Layer 6 of a small transformer language model trained on English Wikipedia (15 layers, counted from 0, width 128).
A neuron adds its activation times its output weights to the MLP's output. To switch it off is to set its activation to zero at one token and run the rest of the model.
A neuron's activation on a vector x is GELU(gate . x + bias) times (in . x + bias), where the dot is the dot product.

Input weights of the MLP neurons that the questions are about. A number n stands for (n - 500) times 0.0012.
n9 gate (bias -0.246): 473 640 614 434 576 656 520 293 609 543 267 599 761 424 436 619 381 420 581 476 618 338 565 452 530 497 342 567 386 652 646 642 420 324 644 533 585 663 476 584 395 405 471 403 378 688 476 541 490 500 421 507 344 514 726 576 547 332 520 359 373 432 497 587 417 626 623 483 521 680 650 400 597 570 453 559 436 594 464 635 702 376 493 675 591 383 401 483 425 603 473 553 734 414 455 555 391 602 577 564 568 520 659 251 463 480 477 376 443 375 637 385 541 366 519 836 583 483 480 527 463 352 574 604 454 567 595 407
n43 gate (bias -0.301): 97 403 646 584 553 572 544 500 427 541 517 666 486 453 500 636 507 493 507 469 674 575 694 576 517 456 537 282 490 678 394 691 409 513 324 500 435 532 586 340 363 771 399 270 562 493 575 659 462 662 607 490 428 625 432 621 445 425 333 453 441 503 364 581 503 379 540 312 604 530 597 571 636 635 449 665 749 542 739 518 363 606 406 510 603 424 603 310 407 521 576 723 376 379 330 458 545 564 541 747 428 500 643 528 462 674 605 548 517 500 420 416 438 486 444 432 520 462 584 449 624 599 490 554 417 411 466 473
n304 gate (bias -0.251): 316 648 552 588 253 558 406 567 329 511 533 386 531 463 729 744 492 247 358 608 305 639 633 628 348 377 526 664 619 466 365 757 544 81 467 526 356 554 402 649 401 664 575 348 695 394 740 405 496 323 404 455 621 481 514 522 414 560 346 493 771 669 466 415 603 740 493 485 420 597 561 456 381 596 350 331 526 434 486 519 264 457 443 451 414 483 591 325 564 511 459 496 566 470 534 538 553 359 299 552 402 698 493 504 508 601 567 410 345 545 561 450 474 683 680 451 618 327 481 452 364 468 407 623 398 530 549 467
n375 gate (bias -0.231): 450 460 533 373 450 520 428 256 436 667 304 771 620 536 508 627 558 617 497 389 340 389 332 379 524 620 377 566 605 539 415 497 348 457 485 432 627 494 585 620 538 681 325 443 551 619 599 341 476 403 509 628 564 448 565 616 557 371 596 321 601 452 305 586 574 527 592 472 393 670 543 479 494 557 479 565 485 488 624 463 726 416 586 620 494 559 656 506 430 524 521 455 485 524 583 503 436 528 536 619 676 542 511 351 440 506 401 569 304 410 558 429 436 699 471 443 370 515 565 578 497 486 599 488 465 455 545 361
n381 gate (bias 0.018): 512 533 465 396 616 724 420 672 422 611 494 434 539 538 609 430 589 459 573 509 382 468 554 482 421 535 488 629 450 323 601 451 643 539 640 619 533 597 562 482 618 497 441 459 506 449 411 539 506 423 381 681 447 476 444 689 680 562 521 592 398 337 577 553 533 485 448 320 644 556 476 558 526 582 506 648 512 591 480 464 358 463 749 485 293 589 526 424 574 422 369 599 564 485 395 527 467 344 556 491 381 597 471 515 580 468 602 465 398 535 882 558 547 533 514 356 543 553 503 354 399 506 550 617 365 585 571 678
n382 gate (bias -0.246): 573 713 469 533 459 550 587 579 584 607 488 463 604 460 492 618 357 561 426 589 639 420 594 615 436 651 371 583 528 460 435 322 466 535 303 239 531 427 400 445 431 618 435 515 627 734 519 513 472 450 588 573 578 581 340 564 580 515 491 632 374 426 469 387 588 652 488 710 365 720 304 512 497 482 469 655 285 433 459 560 481 324 622 389 546 481 533 426 441 519 463 396 539 397 377 453 509 442 417 503 556 466 635 475 630 337 503 549 494 667 525 459 332 575 586 528 588 382 302 696 366 566 577 598 380 491 391 555
n431 gate (bias -0.180): 341 621 724 471 705 659 454 552 560 559 761 553 557 585 610 548 477 368 378 533 424 609 577 740 480 487 421 434 533 536 556 361 395 434 442 588 600 456 463 467 642 600 406 572 533 420 526 544 728 720 497 598 523 527 447 715 414 549 437 545 466 626 427 651 395 559 448 443 456 572 487 682 839 398 563 605 513 486 630 272 397 254 517 668 358 626 555 585 490 564 497 618 335 493 443 527 520 481 569 467 716 533 671 255 480 414 543 493 386 493 706 493 290 500 430 543 357 454 435 438 403 373 428 477 529 497 523 494
n435 gate (bias -0.313): 468 620 546 468 559 590 633 482 496 710 716 587 434 472 548 660 504 817 404 461 138 371 347 493 354 536 632 393 568 514 334 605 344 425 594 832 623 419 543 486 542 755 483 496 590 475 403 409 486 608 479 607 468 405 449 330 507 389 392 392 599 464 554 617 613 532 645 515 599 425 431 556 468 227 608 640 536 574 534 452 403 448 635 396 331 287 497 568 359 456 687 315 521 678 577 427 456 196 297 436 587 590 568 558 518 704 511 471 507 392 460 493 266 376 696 486 489 583 589 496 392 413 543 479 542 489 410 449
n438 gate (bias -0.203): 474 359 480 438 765 690 513 549 467 585 580 453 507 487 521 546 347 523 487 533 500 470 316 703 428 523 362 425 608 586 404 523 526 562 631 578 507 547 649 431 484 666 409 262 520 653 550 473 388 523 516 578 636 309 584 403 507 559 602 404 534 503 536 536 739 237 484 483 517 647 407 532 408 523 299 527 655 636 544 588 516 516 413 632 576 418 526 297 556 333 361 778 655 463 466 386 557 438 569 487 673 332 689 560 500 270 507 756 428 731 661 442 523 429 623 490 600 652 582 565 550 568 434 552 439 408 530 459
n9 in (bias -0.087): 450 394 712 596 326 529 368 403 414 433 562 596 686 550 418 508 622 470 251 443 574 507 438 265 540 513 480 419 527 601 547 576 453 497 379 427 473 566 364 718 470 642 468 440 415 432 588 438 355 969 394 326 510 603 628 507 544 443 480 444 586 503 507 610 459 763 657 600 448 624 596 490 265 370 470 341 537 531 448 472 449 425 305 483 639 380 582 450 568 514 425 537 298 318 387 668 623 627 537 487 361 460 371 479 693 540 624 493 407 507 514 364 391 331 688 456 464 598 570 557 503 569 369 540 464 584 558 386
n43 in (bias -0.029): 708 440 457 685 694 557 280 407 897 430 660 334 584 581 518 497 504 426 590 543 445 379 611 425 492 594 473 594 488 700 583 768 388 444 504 782 516 665 689 379 324 375 440 597 665 532 476 718 598 472 435 387 827 254 637 759 637 496 547 489 596 398 645 562 296 585 581 548 360 469 413 323 410 593 633 604 543 286 763 681 437 402 508 336 233 493 420 453 551 504 677 616 446 480 568 520 666 596 664 473 721 371 521 425 469 395 516 555 287 723 548 589 437 524 481 316 492 622 515 492 662 657 488 461 458 750 516 458
n304 in (bias -0.008): 418 625 535 400 595 483 725 557 612 526 693 121 603 708 266 486 340 614 351 298 196 350 558 429 675 535 566 526 382 531 226 453 648 563 500 626 647 709 420 574 522 371 508 583 619 670 491 455 509 504 396 461 668 567 554 448 730 671 672 655 451 469 355 762 577 808 591 643 284 583 798 439 382 225 535 505 619 664 618 645 720 474 325 416 650 484 401 509 571 464 420 557 435 415 478 317 843 637 395 596 620 509 624 210 708 553 237 320 378 571 343 527 620 451 204 632 210 500 644 605 429 500 342 820 380 311 589 547
n375 in (bias -0.010): 473 436 427 634 676 436 643 503 571 776 500 525 393 521 588 529 293 486 441 594 521 702 557 591 403 333 587 552 441 354 752 445 503 526 385 359 416 435 577 278 456 376 440 545 339 535 570 613 458 486 497 607 549 472 530 424 336 417 437 242 500 636 538 365 528 332 517 723 528 417 718 311 701 276 465 432 639 370 239 457 619 598 401 382 416 512 466 542 528 511 486 524 469 659 504 574 602 451 580 192 697 423 459 659 514 650 462 472 521 458 390 468 458 880 282 458 415 490 483 521 454 578 635 514 419 413 440 571
n381 in (bias 0.083): 658 439 253 696 572 555 573 506 696 542 476 469 574 598 573 440 476 458 401 488 518 597 475 354 626 518 419 386 857 560 612 553 509 483 620 533 637 500 454 539 627 525 494 488 600 445 370 426 464 670 527 599 555 561 420 557 545 566 373 574 518 539 385 530 540 652 506 583 398 482 586 369 527 587 567 503 587 575 358 590 391 623 635 428 561 650 462 470 518 423 394 440 465 601 405 472 442 668 461 527 515 542 544 448 585 575 434 623 494 609 737 413 385 562 512 349 624 503 533 524 439 418 458 755 327 774 540 623
n382 in (bias -0.092): 600 417 311 534 431 460 544 291 433 343 469 391 442 528 378 519 573 390 538 402 522 592 587 465 707 601 573 554 337 576 456 577 369 347 580 597 411 461 503 513 614 702 437 519 497 314 592 340 481 573 571 588 583 516 455 541 513 544 396 377 687 646 336 484 510 528 509 603 552 353 593 528 557 603 506 315 532 572 555 562 623 442 506 547 446 570 537 563 350 189 261 368 497 683 494 221 522 652 440 516 360 434 500 567 570 475 632 544 331 462 374 546 770 503 482 453 618 529 616 409 478 305 399 453 454 402 551 452
n431 in (bias 0.121): 656 336 523 529 616 538 391 392 487 572 510 423 285 549 571 487 314 556 480 368 454 474 607 596 516 454 493 375 467 569 334 697 382 563 417 646 603 442 826 474 487 425 403 412 546 744 556 507 616 470 733 595 556 517 618 601 606 286 404 551 389 397 388 507 247 396 695 530 621 418 373 513 405 591 592 571 378 599 519 598 408 395 681 632 322 594 442 510 417 500 513 712 577 570 534 440 580 556 379 775 527 553 425 553 424 668 438 477 363 332 278 388 391 608 548 461 529 431 513 624 600 383 408 523 490 605 470 485
n435 in (bias -0.063): 422 394 586 535 708 281 554 386 368 668 377 613 327 511 510 503 634 407 457 378 464 536 624 406 411 590 317 421 407 514 380 539 457 432 325 500 475 622 373 565 444 523 424 557 359 420 442 540 406 471 443 421 464 863 377 482 464 576 359 549 533 475 529 646 434 443 411 654 272 407 453 457 547 389 565 459 554 489 445 544 926 605 441 662 507 458 430 704 242 643 271 396 429 441 500 332 759 554 611 611 464 554 654 409 554 475 597 529 504 403 430 351 518 496 684 277 245 435 700 815 580 463 514 507 535 414 308 439
n438 in (bias -0.051): 536 463 441 555 541 573 451 298 427 347 362 557 393 662 527 540 520 408 477 326 592 289 644 334 493 530 572 323 542 582 520 574 516 469 433 536 440 409 583 471 410 503 569 445 358 580 526 577 734 553 458 516 589 523 565 361 638 293 335 449 550 550 388 194 513 477 555 446 406 500 274 500 379 291 329 372 576 456 386 405 549 420 426 533 536 389 628 359 503 523 421 686 616 537 725 593 410 469 602 399 308 378 503 627 440 316 484 579 620 418 326 303 553 406 573 553 610 658 523 689 364 515 500 402 653 589 646 637

Output weights of the MLP neurons that the questions are about. A number n stands for (n - 500) times 0.0009.
n9: 329 422 570 515 554 484 504 282 628 613 496 679 548 459 566 687 610 507 710 305 658 471 344 428 511 581 671 361 514 500 614 514 667 460 833 474 628 382 601 558 543 500 456 480 621 374 270 525 746 340 588 409 496 335 767 467 390 598 756 521 589 507 504 489 411 647 706 602 650 410 673 556 614 573 689 400 668 448 611 485 374 429 678 481 619 340 511 787 391 579 401 522 545 458 350 448 460 570 326 521 484 369 473 355 581 588 357 535 452 441 599 824 524 205 500 442 465 521 337 309 298 546 596 431 611 514 826 320
n43: 603 821 663 518 558 360 490 457 593 574 629 597 267 532 697 390 312 528 741 698 409 419 458 412 573 623 72 435 482 528 505 531 404 509 463 697 610 482 485 709 389 666 534 395 681 638 384 532 290 555 531 549 170 694 410 541 332 453 268 368 355 354 288 542 349 514 853 711 676 584 695 514 369 717 531 573 533 335 573 487 524 804 152 682 624 854 468 485 419 407 831 583 368 790 337 454 378 808 495 641 451 347 424 381 919 542 623 530 441 545 378 698 321 752 440 323 519 515 399 407 495 443 491 563 766 382 863 550
n304: 411 505 634 603 504 560 572 679 366 431 691 514 337 482 341 564 360 454 611 735 618 383 481 363 340 518 491 298 180 472 415 273 523 604 564 729 403 692 306 363 510 719 554 151 396 522 688 491 357 716 552 441 412 495 785 284 532 505 451 619 469 309 303 467 669 401 432 218 486 495 491 884 587 140 368 404 82 399 455 733 739 569 710 94 413 732 386 475 482 681 410 583 348 678 266 486 260 682 476 338 281 419 335 459 377 387 378 624 450 396 458 361 275 470 495 519 471 602 382 556 718 400 254 455 646 251 609 678
n375: 421 410 325 596 282 473 326 416 623 372 587 520 302 593 530 505 213 557 570 575 424 412 408 347 427 609 452 584 321 418 400 558 756 452 557 691 625 561 354 287 277 413 731 305 380 543 384 628 532 500 562 474 558 754 272 584 395 525 702 523 430 638 179 155 662 456 665 663 632 504 512 390 668 600 719 646 212 232 468 520 250 463 543 388 647 768 569 736 667 586 835 712 378 230 540 427 649 535 589 480 578 540 496 496 565 458 476 640 508 400 404 640 424 469 456 415 466 591 609 430 391 438 576 345 321 620 443 228
n381: 426 421 674 252 493 351 538 455 274 401 430 685 473 464 447 723 510 413 558 389 507 461 655 636 385 479 564 534 262 474 278 321 414 546 381 334 590 507 559 336 420 331 558 567 379 444 754 617 651 507 387 527 383 225 504 525 539 515 597 476 541 644 591 592 417 382 353 288 526 529 478 540 301 567 326 421 489 637 511 493 600 229 508 559 518 359 564 485 511 496 712 352 528 471 696 413 475 380 451 517 492 383 392 514 392 344 457 278 636 536 231 592 517 581 551 624 527 436 434 784 486 562 496 296 695 166 383 395
n382: 698 500 694 480 559 539 441 633 496 529 625 289 465 512 750 795 531 581 541 496 492 456 690 376 540 528 472 750 793 398 239 412 556 715 568 693 426 379 290 422 368 846 599 535 607 664 487 405 398 561 577 474 704 517 490 373 444 451 409 748 311 215 487 282 608 309 556 665 581 701 226 597 423 575 209 673 388 387 580 587 748 310 474 307 298 837 604 413 516 643 355 476 455 372 496 666 408 454 580 539 517 401 666 435 504 310 472 519 348 349 278 623 541 561 447 559 432 500 369 435 456 542 358 445 331 450 391 417
n431: 733 688 464 685 287 379 518 222 409 656 500 470 505 785 181 414 500 496 716 667 597 378 605 471 500 615 391 512 283 297 386 594 376 466 867 714 364 474 426 678 351 654 505 407 555 310 496 681 153 573 618 404 452 523 563 357 623 700 472 594 561 683 514 456 769 369 491 529 331 443 266 632 459 441 500 666 206 338 211 550 676 320 386 461 345 267 441 661 500 327 399 551 609 653 631 491 356 520 531 385 423 475 385 641 394 386 589 632 508 635 334 550 444 555 974 536 572 686 443 513 390 581 571 563 615 488 532 147
n435: 495 454 761 631 437 375 615 529 500 672 464 671 629 482 485 389 579 491 356 604 413 386 198 491 394 303 455 560 729 374 391 500 353 286 624 611 712 472 565 308 651 599 288 445 713 179 616 654 311 491 474 37 285 422 629 532 500 701 470 434 526 477 427 594 330 436 717 351 528 360 500 776 397 436 611 427 476 408 692 617 566 717 820 439 329 290 413 851 369 728 604 352 372 599 682 255 441 413 303 372 427 667 543 597 637 438 354 767 345 173 363 600 380 336 670 188 237 300 311 379 413 377 381 280 721 667 365 243
n438: 133 448 523 344 525 364 581 504 727 635 529 496 932 539 333 549 525 586 322 473 474 678 333 463 345 470 602 516 319 731 522 422 470 202 534 474 306 680 519 475 354 601 182 641 589 387 572 601 521 790 529 459 517 527 474 585 555 592 630 566 517 556 763 496 444 581 822 521 382 325 452 388 505 547 326 895 394 491 885 395 668 340 362 465 747 456 436 519 437 679 456 220 514 672 343 565 602 365 325 682 436 399 464 345 684 487 261 396 556 368 553 758 248 773 631 554 509 466 549 696 581 455 509 542 483 397 313 683

Each question names a token from some text and the token that comes next. It shows the vector x that enters the MLP there. A number n stands for (n - 500) times 0.0077.

Then comes g, the gradient of the next token's log-probability with respect to the MLP's output, scaled to length 1. A neuron's effect is roughly proportional to its activation times (output weights . g). A number n stands for (n - 500) times 0.00094.

" ", then "Defensive"
x: 491 634 480 446 702 399 461 468 463 400 466 492 483 464 660 116 418 435 497 549 495 573 634 488 581 452 453 601 477 402 532 463 510 661 416 644 625 572 652 499 420 452 233 548 516 568 469 481 510 565 683 546 433 425 673 514 562 475 511 644 478 487 627 489 400 423 505 571 403 575 476 485 534 422 567 537 530 454 684 434 419 471 387 508 503 792 523 475 492 502 685 404 481 453 513 475 469 595 711 508 565 465 499 509 457 414 448 750 669 501 685 630 520 572 593 508 436 469 442 437 369 609 393 519 499 470 590 578
g: 462 420 497 442 348 473 510 508 384 455 564 465 464 505 512 553 452 674 449 396 557 381 537 399 622 378 423 539 546 573 400 525 566 488 311 486 545 294 511 640 136 431 590 534 462 632 387 490 659 373 377 597 479 497 707 583 430 508 460 551 399 556 507 521 337 451 307 529 470 447 515 570 603 529 487 636 489 545 482 474 447 568 547 407 373 634 585 441 718 548 574 482 651 471 254 494 483 518 477 374 382 530 624 488 285 534 595 518 524 534 413 490 548 483 517 593 490 503 556 655 411 373 474 387 375 512 484 531
Which neuron, switched off, raises the next token's probability most? n431

"son", then " |"
x: 504 590 552 458 480 554 685 481 650 359 475 460 433 431 416 196 482 531 445 692 322 434 428 382 517 493 372 557 360 390 536 638 283 572 651 606 581 440 440 553 549 425 564 633 256 560 453 486 264 477 359 603 562 364 469 409 742 554 590 499 608 366 493 403 356 451 369 471 627 616 423 262 454 455 640 648 328 666 522 464 569 552 435 555 611 514 244 491 473 482 647 380 450 420 382 453 341 453 521 254 570 460 314 697 550 562 568 526 765 585 505 475 505 435 765 568 428 556 510 482 511 472 455 652 377 702 316 643
g: 609 492 492 704 480 719 497 485 532 510 544 422 472 461 654 976 433 438 521 447 475 558 357 579 440 433 482 473 631 728 399 642 593 546 524 469 505 511 477 527 459 385 533 545 434 585 532 630 550 545 487 699 477 469 579 537 537 473 624 588 406 406 394 729 600 500 467 445 360 619 528 503 522 509 382 682 507 597 335 380 517 513 511 314 617 528 489 657 365 450 528 475 502 521 461 441 457 466 447 485 479 448 475 477 381 413 504 551 534 598 502 468 479 479 519 666 473 451 621 428 532 511 525 593 311 497 511 547
Which neuron, switched off, lowers the next token's probability most? n435

" line", then " –"
x: 394 488 592 401 603 393 658 543 527 521 302 513 423 471 437 206 376 562 499 528 474 541 615 311 511 503 496 754 420 481 402 661 325 556 458 621 345 591 518 556 653 407 552 412 265 636 547 466 609 490 567 585 305 506 417 563 626 378 491 595 336 447 563 376 467 545 363 421 394 483 548 556 565 360 412 816 647 524 471 511 609 463 423 491 510 573 390 673 575 567 374 440 488 324 518 349 494 476 687 416 700 550 485 549 318 539 608 93 679 638 651 541 610 373 644 529 641 428 286 613 323 609 713 526 668 504 535 616
g: 634 364 468 488 489 621 483 587 547 506 324 507 610 495 335 373 493 618 483 442 577 599 387 474 565 549 382 457 404 727 348 411 577 572 556 488 533 534 499 589 661 612 403 663 505 375 567 432 640 566 508 301 501 458 346 717 620 515 617 425 508 592 571 730 499 526 389 336 442 557 470 519 496 513 540 386 455 596 532 298 519 540 414 675 417 655 345 428 650 476 407 465 448 563 501 433 364 428 457 437 420 514 454 451 460 581 569 529 507 610 608 485 599 540 522 585 462 453 396 441 576 393 469 612 434 573 343 644
Which neuron, switched off, lowers the next token's probability most? n9

" third", then " quarter"
x: 391 577 515 513 478 434 349 536 561 542 504 649 551 513 359 240 457 587 289 456 550 203 510 320 502 413 494 575 420 530 452 421 496 522 440 590 520 678 504 565 386 589 566 474 321 403 494 580 567 506 650 717 511 509 256 655 425 625 546 721 222 430 418 395 406 357 500 428 506 480 469 437 540 709 358 409 551 522 389 831 445 496 602 340 417 691 297 619 465 477 389 861 278 440 507 414 505 579 508 501 406 405 391 564 386 563 417 557 401 591 485 527 598 736 547 589 532 351 464 614 566 772 512 360 476 355 592 582
g: 456 569 632 624 356 470 430 447 522 545 474 504 415 480 509 511 596 552 436 166 690 400 585 539 489 575 236 444 469 411 464 524 490 495 461 546 453 587 560 417 519 567 552 531 453 572 662 453 485 450 478 585 498 527 627 521 623 449 499 505 540 540 486 602 471 532 507 530 619 488 592 540 389 478 453 509 612 680 489 385 544 529 380 648 511 504 592 472 446 323 448 551 278 565 631 476 500 471 457 262 222 477 670 458 539 549 584 497 334 469 484 678 448 503 438 607 488 451 592 507 720 619 489 335 662 575 463 479
Which neuron, switched off, lowers the next token's probability most? n43

" game", then " "
x: 275 597 587 483 414 506 476 646 524 442 480 451 420 532 487 317 328 498 448 315 722 347 655 397 516 495 442 439 534 533 627 584 299 532 317 359 368 493 542 526 539 514 619 404 395 418 417 597 565 580 732 840 427 591 431 494 711 543 470 569 323 450 537 511 513 479 364 583 531 422 478 263 500 337 368 682 662 601 554 389 456 607 578 612 561 645 447 628 600 572 377 760 359 521 771 558 756 509 526 457 586 574 322 631 426 432 585 602 552 236 581 688 527 615 410 735 401 554 407 550 602 703 632 558 577 352 497 685
g: 385 511 594 474 673 524 485 597 516 426 533 554 489 492 729 268 391 462 431 490 580 445 469 372 536 649 555 597 437 528 566 600 598 559 362 572 489 448 533 539 638 474 421 489 630 420 510 426 585 451 514 315 515 485 412 715 405 418 432 362 557 578 422 486 476 542 589 577 571 420 548 432 559 362 438 562 570 359 811 422 575 532 350 662 332 501 381 602 522 561 445 572 621 554 426 505 539 482 619 644 523 411 398 526 630 495 481 543 423 573 328 419 529 489 584 550 609 482 647 628 474 393 406 725 503 496 600 523
Which neuron, switched off, raises the next token's probability most? n43

" ", then "2"
x: 477 499 555 541 570 437 524 602 500 510 476 598 511 394 518 187 474 570 425 523 529 539 633 549 540 485 566 580 505 562 429 559 515 616 419 492 330 515 683 545 321 462 318 536 559 493 493 458 445 481 690 452 594 547 621 598 418 529 412 497 465 535 536 630 369 555 510 651 464 515 523 566 543 435 383 454 469 410 579 355 272 572 436 529 622 830 338 499 510 469 661 619 472 552 496 308 489 721 665 511 415 511 443 655 497 436 508 798 500 506 455 436 585 623 390 401 459 385 527 517 453 612 432 474 462 672 549 500
g: 570 700 670 644 553 495 523 405 540 297 472 369 457 468 628 456 723 443 464 486 752 548 564 378 369 375 452 578 438 517 495 729 556 470 617 488 481 570 422 472 556 361 421 520 497 502 701 640 537 414 481 541 517 450 501 537 532 544 431 552 502 368 735 694 395 446 438 530 448 519 402 551 548 478 531 422 547 496 631 650 519 454 669 481 429 481 672 542 553 474 508 485 500 511 425 459 594 527 404 672 442 572 742 618 492 402 442 458 356 445 390 481 499 553 371 507 537 559 388 591 401 349 530 434 595 391 509 457
Which neuron, switched off, raises the next token's probability most? n43

" (", then "Se"
x: 533 490 550 457 545 505 560 411 586 488 455 532 521 491 610 193 509 535 334 535 591 354 538 345 525 563 396 502 548 571 554 549 513 564 613 476 554 622 618 614 439 499 556 482 482 538 435 262 377 546 181 485 465 330 754 482 406 468 474 551 498 450 560 504 508 609 633 548 566 589 560 628 512 287 482 530 502 489 432 431 559 385 505 418 757 728 486 383 483 378 661 400 421 543 504 728 370 586 662 552 546 601 284 418 489 572 424 393 464 383 540 510 526 421 460 605 638 519 446 373 497 603 606 421 704 791 481 450
g: 499 527 369 511 442 662 533 428 440 427 620 514 276 442 447 252 663 456 556 407 486 669 502 533 404 425 472 518 554 609 422 517 485 496 473 395 520 582 500 524 522 648 605 441 491 429 470 288 528 475 481 787 507 413 329 501 517 518 504 300 446 535 559 453 543 495 537 446 572 280 636 594 519 505 557 593 542 414 547 498 504 618 545 499 569 503 389 496 351 542 406 550 438 500 297 462 538 637 429 411 491 218 432 500 461 468 395 552 544 426 650 583 515 461 443 455 515 374 302 538 536 595 571 276 652 505 509 464
Which neuron, switched off, lowers the next token's probability most? n9

" the", then " first"
x: 646 510 450 551 475 479 314 480 457 498 514 408 433 604 448 361 508 522 463 465 520 583 520 476 564 464 467 681 538 509 484 527 526 587 483 442 536 478 431 477 357 491 559 570 667 421 456 474 466 524 566 526 563 642 298 575 470 499 559 524 546 537 358 258 553 300 575 650 528 440 496 380 580 498 631 390 266 468 523 417 554 380 481 438 565 913 393 680 409 487 473 305 429 487 508 533 514 725 583 586 654 542 466 476 428 435 239 605 537 437 576 616 573 653 532 395 394 484 408 668 526 637 505 509 636 430 648 611
g: 444 533 466 671 474 473 541 376 433 595 379 383 490 582 559 757 466 555 532 530 574 425 486 496 470 434 337 584 551 544 437 370 362 607 518 457 518 439 355 508 286 696 465 497 616 328 309 391 563 393 552 481 496 427 496 423 501 555 451 548 372 254 383 698 506 547 541 530 606 737 419 506 624 473 510 516 520 540 470 621 542 401 224 539 548 363 587 558 405 505 495 543 463 499 333 543 413 546 403 570 425 453 492 483 646 495 422 502 414 486 488 527 558 538 565 680 500 539 636 605 474 697 420 555 433 532 542 436
Which neuron, switched off, lowers the next token's probability most? n382

"old", then "\""
x: 635 467 422 315 609 510 484 425 494 525 472 515 436 550 343 200 445 623 516 653 307 455 540 361 451 398 431 554 672 314 454 474 496 523 510 589 516 638 705 312 542 349 623 386 350 498 398 384 564 491 695 417 554 659 529 574 597 490 417 698 480 588 407 513 388 381 497 679 472 443 586 326 437 574 335 769 526 602 560 555 542 401 428 511 405 614 260 437 558 380 460 590 468 591 337 566 490 556 619 406 571 346 523 502 637 548 359 798 494 623 576 499 696 546 584 316 503 550 496 558 630 365 454 434 491 299 453 717
g: 439 501 428 548 629 500 583 415 568 308 487 427 487 462 670 454 490 506 432 541 542 411 309 432 590 549 514 420 516 280 431 506 473 488 541 553 411 629 453 549 592 433 587 455 621 319 449 617 523 529 514 516 564 509 797 530 482 496 583 377 743 634 521 443 598 396 452 511 482 341 716 659 500 491 573 415 551 662 518 423 512 468 501 472 533 485 546 685 459 389 524 439 372 316 579 557 472 561 439 467 349 430 549 528 408 491 648 475 550 410 245 449 458 439 506 558 665 647 427 579 569 371 405 395 554 398 447 469
Which neuron, switched off, lowers the next token's probability most? n381

"2", then "4"
x: 568 532 543 544 574 406 514 539 528 517 430 409 512 513 421 289 442 418 434 391 547 365 699 604 361 392 385 606 482 505 449 617 559 399 716 240 353 560 418 464 474 486 542 456 470 324 570 644 448 471 736 639 476 526 265 432 181 585 424 569 535 554 452 630 337 437 408 520 506 504 474 420 494 766 309 481 466 505 402 323 378 448 640 657 677 805 467 527 619 419 531 515 484 538 548 523 637 517 257 440 458 640 404 503 523 448 436 510 351 565 555 334 440 680 502 370 586 522 562 497 473 534 477 553 584 541 575 364
g: 409 558 495 375 376 557 598 423 479 418 576 475 508 471 671 522 572 395 313 315 514 614 335 612 633 408 612 515 593 553 670 599 501 408 412 431 543 646 445 661 316 468 478 519 528 343 541 539 486 443 516 417 544 630 514 626 517 578 432 370 394 584 480 396 458 588 439 416 559 535 550 541 575 451 474 502 429 516 384 430 545 539 582 687 344 546 567 385 425 638 408 546 727 684 579 540 580 622 623 584 401 465 420 498 341 437 474 587 393 383 431 540 334 609 437 420 479 519 411 546 549 459 573 510 660 535 651 330
Which neuron, switched off, lowers the next token's probability most? n304

" in", then " the"
x: 425 470 569 409 510 444 606 504 585 363 386 650 496 555 362 377 606 732 487 570 609 473 512 395 571 439 349 431 606 592 545 515 495 713 524 539 296 635 554 563 676 510 607 621 463 466 600 459 555 528 602 560 474 604 504 441 340 480 594 562 446 462 485 490 567 589 449 514 509 524 397 770 542 590 380 611 307 411 500 589 612 523 384 541 479 845 520 623 517 501 454 539 632 573 467 429 368 795 356 492 443 689 455 469 394 378 507 765 470 464 608 363 392 750 357 523 513 433 450 490 471 578 671 457 686 412 530 425
g: 568 598 554 576 374 513 523 516 448 586 362 443 506 502 247 638 513 673 422 584 474 684 421 445 560 396 638 504 480 514 408 514 424 659 607 540 510 426 486 668 719 527 442 578 510 533 524 442 475 522 503 608 410 485 281 288 617 509 448 466 505 596 373 351 447 623 585 494 316 584 550 505 488 670 531 480 520 551 496 394 469 500 411 426 545 492 327 629 383 499 647 438 633 636 488 499 543 583 349 378 600 462 607 494 714 564 387 497 545 474 594 460 527 528 369 362 482 498 399 313 494 570 570 512 391 584 428 612
Which neuron, switched off, lowers the next token's probability most? n375

"ing", then " Edward"
x: 587 525 522 444 343 661 854 592 498 532 625 318 585 515 370 197 628 645 559 579 485 409 542 521 615 402 557 457 593 547 391 474 496 623 621 497 593 341 574 394 630 453 534 627 543 584 368 429 407 438 458 513 561 521 343 570 802 512 600 561 490 611 442 316 487 703 411 453 333 428 366 478 432 325 551 635 475 396 553 368 492 659 678 436 472 575 478 575 557 401 745 454 684 444 542 340 553 426 361 297 564 322 638 397 545 335 282 692 620 602 457 484 542 402 672 434 703 364 492 435 410 540 511 486 698 398 493 635
g: 630 433 571 442 447 523 462 585 561 464 530 390 518 398 317 485 590 546 552 581 380 472 327 446 556 427 537 489 434 639 594 501 565 631 431 537 478 729 577 699 509 455 442 579 478 516 488 359 459 811 493 510 540 528 579 395 512 493 523 291 631 328 572 447 423 440 625 521 551 528 500 353 544 549 590 288 416 463 429 466 516 495 281 452 578 596 461 375 461 441 386 501 554 274 508 493 415 461 535 376 420 598 355 496 482 625 364 547 413 634 512 476 423 482 561 412 439 589 780 437 599 474 505 447 408 429 517 491
Which neuron, switched off, lowers the next token's probability most? n435

" its", then " fourth"
x: 619 526 494 548 363 429 494 616 270 476 605 529 511 624 387 268 477 511 380 554 655 380 685 329 628 365 397 848 563 626 359 372 307 484 500 299 367 496 562 539 425 474 570 545 567 585 403 595 525 549 645 462 722 406 301 618 429 518 510 488 562 359 256 517 592 485 437 769 640 543 345 630 656 602 235 566 366 497 628 455 374 513 466 385 499 715 455 535 418 654 445 640 327 652 483 271 408 670 478 601 539 520 449 521 346 378 461 767 586 440 518 575 603 437 481 435 486 468 537 606 414 485 504 386 624 500 446 566
g: 435 539 463 639 499 472 573 560 473 458 566 531 550 414 501 534 489 681 610 535 539 411 580 459 538 293 467 502 428 371 317 519 625 541 458 558 540 496 433 535 448 693 501 524 449 481 392 680 561 314 508 530 504 474 499 453 449 477 568 669 396 448 570 497 663 427 637 522 545 711 502 563 489 433 609 394 469 445 420 692 550 514 537 450 498 450 553 625 545 388 400 508 515 620 395 557 529 487 450 630 317 601 442 550 429 427 524 527 456 497 335 564 422 507 590 887 430 590 443 569 547 604 544 631 776 519 595 348
Which neuron, switched off, lowers the next token's probability most? n382